Layer 5 of a small transformer language model trained on English Wikipedia (8 layers, counted from 0, width 64).
Take only the direct path to the model's output, skipping the later layers: a vector added to the residual stream pushes a token's score in proportion to its dot product with that token's output vector.

Output vectors of the tokens that the questions are about. A number n stands for (n - 500) times 0.0053.
"usic": 599,506,681,693,801,640,583,667,553,443,271,455,312,359,380,200,551,412,266,460,461,213,571,648,483,284,567,318,229,518,704,355,536,303,725,572,495,664,539,921,434,432,616,378,315,726,434,517,387,555,118,494,722,459,480,407,494,325,203,405,303,661,422,524
"ican": 605,388,695,553,606,500,478,805,639,254,417,300,511,277,662,552,537,773,485,628,313,419,504,574,465,650,745,706,310,625,526,599,483,202,588,509,245,686,652,801,364,277,422,311,506,731,591,464,352,395,525,548,654,509,547,687,671,462,481,611,660,670,388,513
"ces": 624,647,430,537,344,604,670,539,835,367,557,369,313,458,416,446,724,447,516,262,436,364,212,644,394,606,396,417,460,459,354,650,605,366,510,631,715,527,594,485,439,556,667,480,275,699,325,365,382,717,512,581,595,327,512,508,657,542,386,601,615,405,636,441
" million": 497,346,649,383,557,507,526,624,435,564,426,572,296,336,366,529,530,610,500,474,420,483,279,553,703,538,573,186,486,410,391,545,377,594,644,398,571,683,439,730,474,521,503,442,465,454,547,261,417,526,341,643,598,285,511,455,620,384,413,497,367,564,510,566
"m": 364,619,456,582,431,349,469,491,617,654,544,683,590,515,616,493,500,302,500,653,558,432,532,512,484,488,587,350,550,378,535,619,544,565,573,594,420,424,542,412,300,603,463,454,485,491,556,300,467,529,540,520,561,500,473,619,399,457,457,563,521,304,558,410
"ince": 678,521,574,836,630,607,508,730,684,624,485,493,406,285,401,423,412,796,651,625,357,409,382,675,457,646,686,310,217,649,660,355,351,401,555,509,556,616,690,433,462,742,539,358,449,519,280,573,418,413,440,561,394,438,521,344,419,399,493,241,243,350,647,488
"'t": 550,546,680,550,776,583,495,552,543,532,577,350,551,239,407,458,712,366,259,194,454,346,455,468,510,640,473,525,176,804,321,406,341,323,609,656,556,701,822,802,405,342,472,464,544,520,277,671,300,528,196,318,795,433,498,459,552,606,416,435,690,520,408,541
"bur": 400,594,434,610,530,385,507,615,437,456,685,539,408,365,486,345,493,452,581,497,557,540,490,565,676,522,709,530,478,723,401,368,566,281,344,589,493,603,629,476,454,644,657,579,229,437,516,355,263,583,507,472,645,493,530,632,557,436,321,744,526,406,676,404
"urn": 598,314,520,749,553,392,475,268,593,558,481,641,365,469,736,463,419,680,584,547,535,452,551,540,437,732,683,423,403,521,595,393,366,457,565,519,523,661,486,751,210,552,612,430,605,651,514,329,432,453,446,529,612,489,527,440,655,509,518,405,511,729,567,383
"bum": 546,546,576,424,756,307,491,686,734,527,308,451,230,152,461,257,571,518,386,324,563,254,465,563,602,559,589,291,205,373,615,588,466,504,434,716,365,657,827,581,300,555,682,630,328,345,425,284,345,556,240,228,676,296,513,600,438,325,295,598,663,496,550,580
"istic": 526,607,611,450,494,627,609,721,889,408,346,671,593,292,394,562,511,613,311,368,442,358,493,621,508,437,523,564,485,550,397,358,456,397,572,781,447,604,609,659,479,465,560,459,754,538,523,322,402,402,481,463,701,432,499,497,581,389,334,324,452,586,476,463
"k": 506,679,339,601,450,531,351,361,619,442,608,538,622,633,437,653,480,463,468,650,424,591,493,566,497,476,601,548,414,407,457,514,598,562,416,521,508,410,556,502,526,575,334,483,357,416,417,545,392,538,478,556,428,485,487,542,672,481,385,379,572,491,488,430
"cast": 621,595,423,396,712,388,541,641,800,367,710,378,397,441,657,510,681,440,504,419,444,449,449,529,674,288,334,240,339,468,441,343,346,528,371,643,405,649,481,597,514,636,771,432,311,454,409,299,424,508,430,333,589,535,534,481,730,510,294,577,475,588,605,651
"rich": 742,653,725,624,500,573,593,514,645,338,675,425,651,567,552,336,644,626,482,529,399,376,559,539,655,693,699,322,535,609,626,335,236,283,697,624,571,512,625,524,518,567,600,573,511,683,527,416,227,263,424,413,664,521,498,524,381,614,286,775,491,605,589,421
"ues": 608,428,596,356,657,413,496,569,834,475,491,539,681,286,371,361,377,550,562,253,628,465,479,540,255,677,388,488,397,596,445,583,616,664,645,651,555,891,657,666,410,490,452,568,630,567,438,422,300,610,398,372,554,526,496,507,589,497,457,611,492,627,632,479
"|---|---|---|---|": 614,505,483,342,503,601,613,758,825,393,503,432,337,346,379,333,363,709,361,310,391,285,479,700,467,401,525,380,445,469,606,612,510,534,615,678,480,474,529,522,572,432,771,364,540,436,309,538,328,583,355,474,678,389,517,558,479,441,452,783,424,500,566,640
"ography==": 442,453,787,621,655,387,702,639,858,581,392,693,467,524,426,257,522,489,280,527,500,500,361,579,470,575,636,558,568,643,671,307,649,350,696,511,617,457,495,701,438,175,807,417,298,723,510,241,264,423,271,283,702,177,585,367,404,172,181,609,384,306,670,865
"ates:": 380,476,672,566,546,515,486,782,864,685,265,662,234,643,353,102,699,605,371,72,552,263,325,558,274,618,238,495,536,407,773,429,544,455,487,686,694,669,695,538,479,504,618,545,584,673,311,246,337,632,458,517,632,291,554,415,559,508,417,649,381,740,571,565
" history": 523,441,560,549,574,393,493,545,481,471,537,551,408,470,347,571,443,443,457,402,561,522,467,558,547,532,502,522,597,485,366,317,553,384,555,633,625,437,384,522,498,477,647,468,671,516,486,300,514,457,568,429,521,410,536,527,467,357,354,492,377,590,626,505
"|---|---": 698,278,698,435,727,492,787,810,822,396,357,608,53,206,194,29,661,655,164,260,214,340,280,749,749,747,688,226,280,832,664,459,274,265,974,733,629,822,802,763,414,582,871,354,171,760,265,278,38,402,208,394,754,254,648,375,816,286,257,706,460,589,728,651
"ansas": 486,531,538,418,792,579,492,420,720,286,178,490,315,523,328,365,543,379,541,475,434,429,264,669,509,590,333,291,575,773,661,362,276,504,735,443,527,513,666,533,377,527,709,597,236,555,604,711,328,377,559,714,664,500,512,591,603,426,446,647,437,478,769,618
"ire": 472,287,545,530,263,416,606,510,533,177,463,549,406,352,600,307,289,679,530,503,488,429,351,589,538,507,485,487,377,485,506,447,587,517,412,606,517,392,576,557,503,559,724,359,541,527,485,514,416,416,420,699,457,509,492,298,483,472,584,493,530,566,346,470
"ial": 494,625,507,437,512,263,475,737,699,251,391,418,456,520,583,555,548,748,496,554,416,350,630,500,285,538,465,531,315,483,517,425,378,307,481,470,609,615,542,451,398,484,725,375,634,656,408,373,431,377,457,818,530,275,515,542,524,570,426,340,515,377,302,673
" birth": 478,287,633,500,336,351,627,648,434,611,388,525,427,623,378,406,476,477,308,240,555,412,497,525,566,602,670,285,629,655,383,452,530,399,805,624,661,381,542,662,397,434,671,523,456,730,431,538,437,453,471,430,514,558,522,435,504,433,364,521,496,455,621,446
"ing": 645,607,446,414,531,522,427,527,870,479,456,683,652,594,628,630,503,441,478,533,628,492,432,414,503,358,382,490,528,454,531,205,611,467,488,410,596,509,488,578,568,592,587,629,698,574,325,588,489,473,455,556,475,503,476,689,441,438,546,506,465,454,538,546
"ached": 488,446,480,686,419,530,610,573,689,688,403,566,363,496,530,412,485,404,457,703,457,539,414,392,580,523,692,320,398,509,621,384,364,443,575,620,461,569,585,631,510,619,789,398,539,457,490,306,356,270,531,291,488,333,554,269,572,436,339,538,682,654,432,374
"end": 509,357,369,525,505,529,361,566,686,513,522,577,524,448,506,236,419,436,600,568,624,447,336,346,478,293,402,604,453,619,543,505,559,536,526,597,344,641,561,541,443,621,494,440,568,393,575,568,385,403,411,443,502,433,486,630,393,436,469,545,412,592,600,296
"ockey": 545,381,633,816,616,382,660,477,583,346,246,582,159,249,417,575,526,603,496,332,484,567,389,646,472,726,456,347,500,575,600,447,519,350,484,830,532,412,697,683,485,306,555,354,483,640,591,481,261,445,387,470,382,629,529,373,574,370,479,725,491,507,738,407
"stra": 409,595,661,593,637,699,431,479,545,487,695,405,370,448,592,509,624,438,398,426,342,461,336,685,414,652,475,504,508,566,507,373,493,405,652,523,595,562,478,582,234,697,600,438,289,460,451,483,390,545,373,318,746,545,512,576,647,435,252,726,630,466,569,440
"te": 420,715,635,727,311,577,601,550,658,444,525,451,340,553,587,710,523,538,527,526,575,534,473,514,543,370,435,355,524,542,451,506,521,444,454,437,573,394,803,466,398,602,468,448,333,354,427,398,450,571,399,678,529,484,503,708,675,430,432,748,390,552,459,342

Each question shows what one neuron of this layer's MLP adds at an activation of 1. A number n stands for (n - 500) times 0.0027.

n180: 471,502,536,607,393,452,397,522,564,440,488,522,498,559,512,427,446,441,539,414,382,482,554,527,642,438,460,505,439,400,484,437,444,587,424,401,478,667,498,539,459,622,390,460,468,619,372,530,542,465,540,541,528,617,516,439,437,415,530,362,530,417,523,533
Which of these tokens does it push up most? "ince"

n3: 440,532,459,647,568,598,541,479,532,407,487,487,432,603,625,452,340,549,481,434,565,443,483,483,425,447,517,525,439,533,549,310,533,523,595,598,605,594,588,494,421,480,421,477,484,500,396,387,362,427,487,528,588,400,642,461,557,447,533,436,472,515,537,454
Which of these tokens does it push up most? "|---|---"

n188: 398,469,498,724,391,515,501,535,451,436,479,455,490,443,453,525,437,403,561,557,412,392,500,430,510,446,554,557,476,517,432,599,395,471,537,653,397,402,447,506,506,537,505,414,393,353,589,516,521,425,531,498,447,520,596,531,516,475,512,399,566,499,537,498
Which of these tokens does it push up most? "ached"

n82: 463,570,521,571,504,449,565,413,515,535,458,461,556,399,628,516,544,495,497,410,425,481,503,535,563,580,567,533,507,493,638,454,545,462,493,392,451,566,553,542,375,515,432,546,457,496,607,522,532,516,562,544,459,580,534,422,478,521,430,542,468,474,496,517
Pushed down most: "|---|---|---|---|"

n98: 474,586,496,276,597,483,476,452,517,469,463,492,437,512,531,513,494,538,556,486,525,480,556,513,621,449,493,461,433,339,542,467,585,464,475,501,546,458,629,400,493,432,565,631,489,613,614,601,367,580,450,433,392,350,578,451,565,559,412,509,453,463,524,510
Which of these tokens does it push up most? "bum"

n8: 488,417,465,474,580,504,396,374,533,580,495,464,650,520,495,421,451,424,512,480,593,563,599,462,394,486,467,443,598,491,499,448,637,512,637,489,605,492,547,457,621,655,637,667,443,586,431,482,591,314,439,464,612,485,502,574,628,657,534,498,581,496,542,546
Which of these tokens does it push up most? "ing"

n191: 364,566,469,519,577,430,570,517,604,525,460,627,384,520,526,393,614,494,480,534,445,538,499,507,518,467,353,451,561,363,557,475,498,512,348,525,532,469,669,537,508,598,439,682,544,573,478,457,485,551,559,481,522,621,570,490,469,434,348,513,475,521,463,468
Which of these tokens does it push up most? "ates:"

n97: 470,422,579,404,451,455,472,595,173,468,517,489,565,457,521,544,510,498,351,497,583,624,505,421,624,627,585,547,581,650,300,487,535,607,546,541,593,459,442,512,573,461,450,562,356,485,508,605,568,511,533,448,487,489,485,467,542,507,478,470,551,483,465,487
Which of these tokens does it push up most? " birth"

n138: 461,478,539,510,573,499,537,551,617,550,486,608,496,501,476,570,451,483,439,494,481,514,442,544,522,470,559,439,559,426,498,559,520,558,462,463,620,509,480,577,402,594,594,551,586,580,405,455,588,512,541,528,575,557,422,430,497,419,440,556,602,466,477,525
Pushed down most: "end"

n125: 506,578,299,473,477,420,587,539,456,468,469,458,497,507,526,556,385,511,512,461,721,488,385,453,483,417,519,544,559,468,738,353,529,589,441,538,346,418,510,385,477,480,477,541,501,368,439,591,602,393,406,449,441,420,487,516,402,627,496,493,470,531,611,434
Which of these tokens does it push up most? "end"

n134: 383,516,374,578,528,554,500,482,618,532,458,448,638,492,483,401,523,453,391,513,567,411,490,615,581,509,441,477,412,432,559,346,612,456,521,547,446,536,569,565,478,438,510,563,526,515,519,482,607,583,403,506,428,503,548,353,511,493,443,424,441,538,461,559
Which of these tokens does it push up most? "usic"

n31: 523,370,544,490,445,468,508,500,428,568,510,482,482,534,239,496,494,537,478,524,408,410,466,539,518,578,495,482,557,484,452,561,573,407,417,494,592,456,498,516,544,524,426,591,558,473,668,572,829,424,526,575,477,613,471,480,489,435,521,481,502,507,573,466
Pushed down most: "cast"

n1: 567,530,480,445,500,414,514,547,593,505,502,453,543,566,334,497,461,372,475,522,514,528,550,533,511,517,432,561,438,447,522,405,473,411,504,529,505,331,425,550,483,490,304,430,452,536,618,335,486,571,455,566,546,398,405,641,496,533,460,476,593,529,493,392
Pushed down most: "ince"

n168: 629,627,754,581,531,572,510,530,422,477,579,482,594,464,529,468,493,566,345,601,645,612,464,610,369,697,531,486,445,536,376,546,488,427,523,311,563,588,510,366,506,532,636,454,437,432,488,604,500,573,545,403,524,662,592,395,385,522,391,470,613,481,561,452
Which of these tokens does it push up most? "stra"

n73: 470,645,570,643,420,477,489,454,464,533,451,567,401,499,473,505,446,383,592,432,621,500,441,489,500,527,551,568,491,530,548,366,323,448,464,582,551,409,512,433,619,483,610,507,482,448,445,392,414,376,500,530,494,407,509,413,585,576,433,459,477,638,361,504
Which of these tokens does it push up most? "ached"

n147: 488,499,432,399,574,559,624,463,605,459,407,487,378,477,441,539,474,497,551,504,557,482,480,448,457,482,558,421,537,484,543,454,464,599,502,379,534,649,592,558,441,377,524,510,564,589,469,575,517,499,465,542,485,491,534,520,441,303,571,506,425,454,464,551
Which of these tokens does it push up most? "ansas"

n164: 449,667,472,426,500,432,368,499,581,629,439,525,474,564,494,442,475,531,388,471,405,687,549,500,452,445,553,492,590,523,573,401,642,529,464,347,562,553,671,361,444,590,501,477,512,434,406,416,741,412,451,529,471,388,443,486,432,394,441,502,411,666,481,449
Which of these tokens does it push up most? "ates:"

n50: 494,531,518,400,593,533,554,458,551,438,523,460,484,600,554,605,511,487,501,509,543,501,505,598,481,484,430,453,560,561,507,485,503,551,474,747,486,461,538,458,544,406,386,464,571,563,533,475,470,509,472,532,545,484,396,560,512,485,450,367,464,530,439,409
Which of these tokens does it push up most? "istic"

n152: 341,522,459,523,481,474,559,548,426,484,561,411,471,482,463,574,527,538,572,521,441,484,297,617,446,359,594,527,509,415,405,476,545,419,522,513,598,567,490,543,453,423,395,462,539,642,546,530,438,421,476,617,396,349,468,445,456,503,440,520,504,429,515,489
Pushed down most: "bum"

n42: 594,497,545,571,485,449,599,525,496,512,566,457,532,437,455,396,587,477,304,485,612,516,486,540,573,530,541,404,527,578,493,586,519,523,453,465,490,525,630,445,511,444,588,444,413,459,416,569,291,486,458,574,497,568,588,474,548,542,427,576,578,556,456,541
Which of these tokens does it push up most? "|---|---"

n52: 559,347,491,549,582,407,307,390,366,572,501,624,525,587,599,517,510,441,565,430,598,728,575,416,486,490,577,511,496,467,472,553,499,502,549,577,465,446,528,551,522,530,493,434,504,467,549,435,619,443,511,412,502,636,481,482,423,561,413,501,473,596,577,432
Which of these tokens does it push up most? "urn"

n15: 436,527,454,566,455,363,510,520,398,552,458,600,581,403,342,512,421,512,537,508,587,583,523,545,536,578,519,528,504,521,539,393,610,480,550,557,476,507,497,482,490,519,489,567,458,482,552,380,521,633,520,514,518,469,540,517,393,461,452,538,588,516,447,429
Which of these tokens does it push up most? "bur"

n30: 451,647,562,409,441,465,538,584,618,427,425,547,450,596,533,432,579,336,434,505,604,491,487,592,444,498,440,395,648,465,552,485,455,523,509,396,500,672,445,424,448,503,543,550,348,583,642,558,377,582,477,530,360,515,437,565,529,456,485,339,504,581,477,531
Which of these tokens does it push up most? "ansas"

n85: 345,500,413,558,388,433,497,399,432,547,509,562,532,531,588,518,459,335,494,528,517,672,410,461,561,631,542,398,545,416,408,512,613,488,657,586,560,510,410,519,497,541,495,507,471,529,543,476,588,447,402,483,494,416,387,539,423,371,486,489,479,401,589,528
Which of these tokens does it push up most? "m"

n86: 379,444,426,396,416,569,551,515,426,483,444,555,504,465,525,504,449,487,534,507,472,541,380,344,528,530,540,472,542,398,357,561,499,488,589,554,554,528,447,557,441,507,510,506,549,506,668,299,538,553,413,525,400,467,583,524,497,405,556,438,521,441,503,458
Which of these tokens does it push up most? " million"

n12: 490,566,582,476,570,468,463,468,429,600,627,352,516,485,397,486,488,579,429,411,452,559,660,323,388,483,366,596,403,491,456,543,475,594,411,515,447,512,569,567,431,675,508,663,463,613,502,480,473,363,601,439,388,570,505,569,483,589,550,476,610,514,564,416
Pushed down most: "ography=="

n71: 474,481,414,475,533,550,526,485,451,606,509,599,443,524,519,553,508,462,456,542,443,580,472,573,597,480,568,495,443,572,410,534,424,582,564,486,419,576,541,467,523,622,593,476,485,445,453,414,543,427,516,517,528,516,572,625,492,289,504,434,482,548,471,480
Pushed down most: "ates:"

n107: 469,621,445,474,508,582,535,426,492,583,505,419,648,639,579,460,681,584,529,654,573,434,565,554,519,590,423,517,356,726,478,615,556,595,534,544,551,594,645,563,506,423,490,567,566,521,432,568,624,508,455,537,568,662,550,482,517,454,704,264,459,478,533,662
Which two tokens does it push up most, strongest first? "'t", "ince"

n18: 465,515,408,501,649,457,482,420,509,611,487,517,495,537,442,578,438,506,642,541,568,648,480,585,576,439,618,501,532,434,543,410,463,554,639,560,581,686,486,611,355,531,481,540,515,361,537,316,527,619,582,641,396,493,534,557,517,415,608,416,540,526,417,394
Which two tokens does it push up most, strongest first? "urn", " million"

n67: 540,385,518,407,453,554,558,473,590,437,448,344,606,424,561,608,553,640,582,400,446,533,492,640,548,487,481,436,491,329,570,570,531,578,475,375,547,477,604,519,547,488,483,505,597,532,500,547,489,658,378,530,439,592,410,438,522,505,517,402,513,447,445,472
Which of these tokens does it push up most? "ire"

n161: 391,515,556,528,531,557,392,618,454,491,451,530,526,534,595,563,514,544,480,374,471,601,517,425,476,438,546,567,442,647,493,539,489,539,416,402,489,506,611,448,474,518,385,495,459,564,502,426,350,508,680,642,435,418,568,509,547,478,391,563,566,529,457,456
Which two tokens does it push up most, strongest first? "ican", "te"

n121: 487,547,511,401,556,557,365,398,553,323,527,570,564,490,545,482,470,491,385,431,477,368,554,473,544,396,508,569,464,470,473,561,579,557,502,485,371,653,496,454,421,563,610,580,412,519,581,525,510,475,531,537,489,524,537,553,401,586,508,476,505,463,473,511
Pushed down most: "ockey"

n153: 381,537,530,515,569,572,527,517,522,518,586,414,509,511,473,424,479,508,553,512,466,410,602,575,441,568,561,486,530,458,469,418,542,452,488,528,548,543,621,540,526,628,476,542,454,399,578,370,216,479,468,482,463,526,633,467,485,490,365,605,586,490,492,648
Pushed down most: "ing"

n33: 530,497,438,422,303,353,409,509,537,434,494,512,494,513,439,418,537,477,506,458,603,551,549,583,486,574,498,416,531,368,529,321,576,459,513,519,622,531,448,432,522,554,408,583,536,541,516,425,596,431,538,498,497,384,370,506,445,404,448,647,509,593,474,518
Which of these tokens does it push up most? "ates:"

n150: 548,536,468,475,513,437,391,483,545,459,515,589,583,521,394,532,496,520,449,387,486,509,478,405,493,554,455,483,439,476,466,471,530,631,507,284,387,507,512,553,367,485,489,553,545,484,414,509,470,604,544,600,471,560,557,574,403,433,674,551,506,446,476,554
Which two tokens does it push up most, strongest first? "ing", "ues"

n65: 447,650,693,467,465,494,368,633,487,432,471,425,500,521,450,514,327,462,464,369,488,434,589,317,418,644,607,477,464,449,467,432,492,419,445,509,381,477,577,385,392,432,437,575,391,427,424,392,477,530,572,458,548,343,506,419,460,550,495,624,597,597,473,481
Which of these tokens does it push up most? "bum"

n40: 475,479,472,686,578,485,488,574,455,502,513,435,331,459,438,713,627,448,591,423,475,503,357,439,413,546,536,463,550,414,634,517,536,507,436,545,558,426,472,479,475,492,341,418,494,507,459,436,196,580,627,449,579,431,505,480,583,532,413,567,451,592,524,499
Which two tokens does it push up most, strongest first? "ockey", "ates:"

n93: 519,480,521,446,522,546,509,369,435,703,473,530,526,458,591,474,476,576,676,450,507,511,550,483,575,533,495,568,543,508,621,386,438,582,405,403,424,561,404,397,444,671,445,611,633,480,534,432,497,295,563,417,631,448,449,558,470,599,435,517,541,554,456,404
Which of these tokens does it push up most? "urn"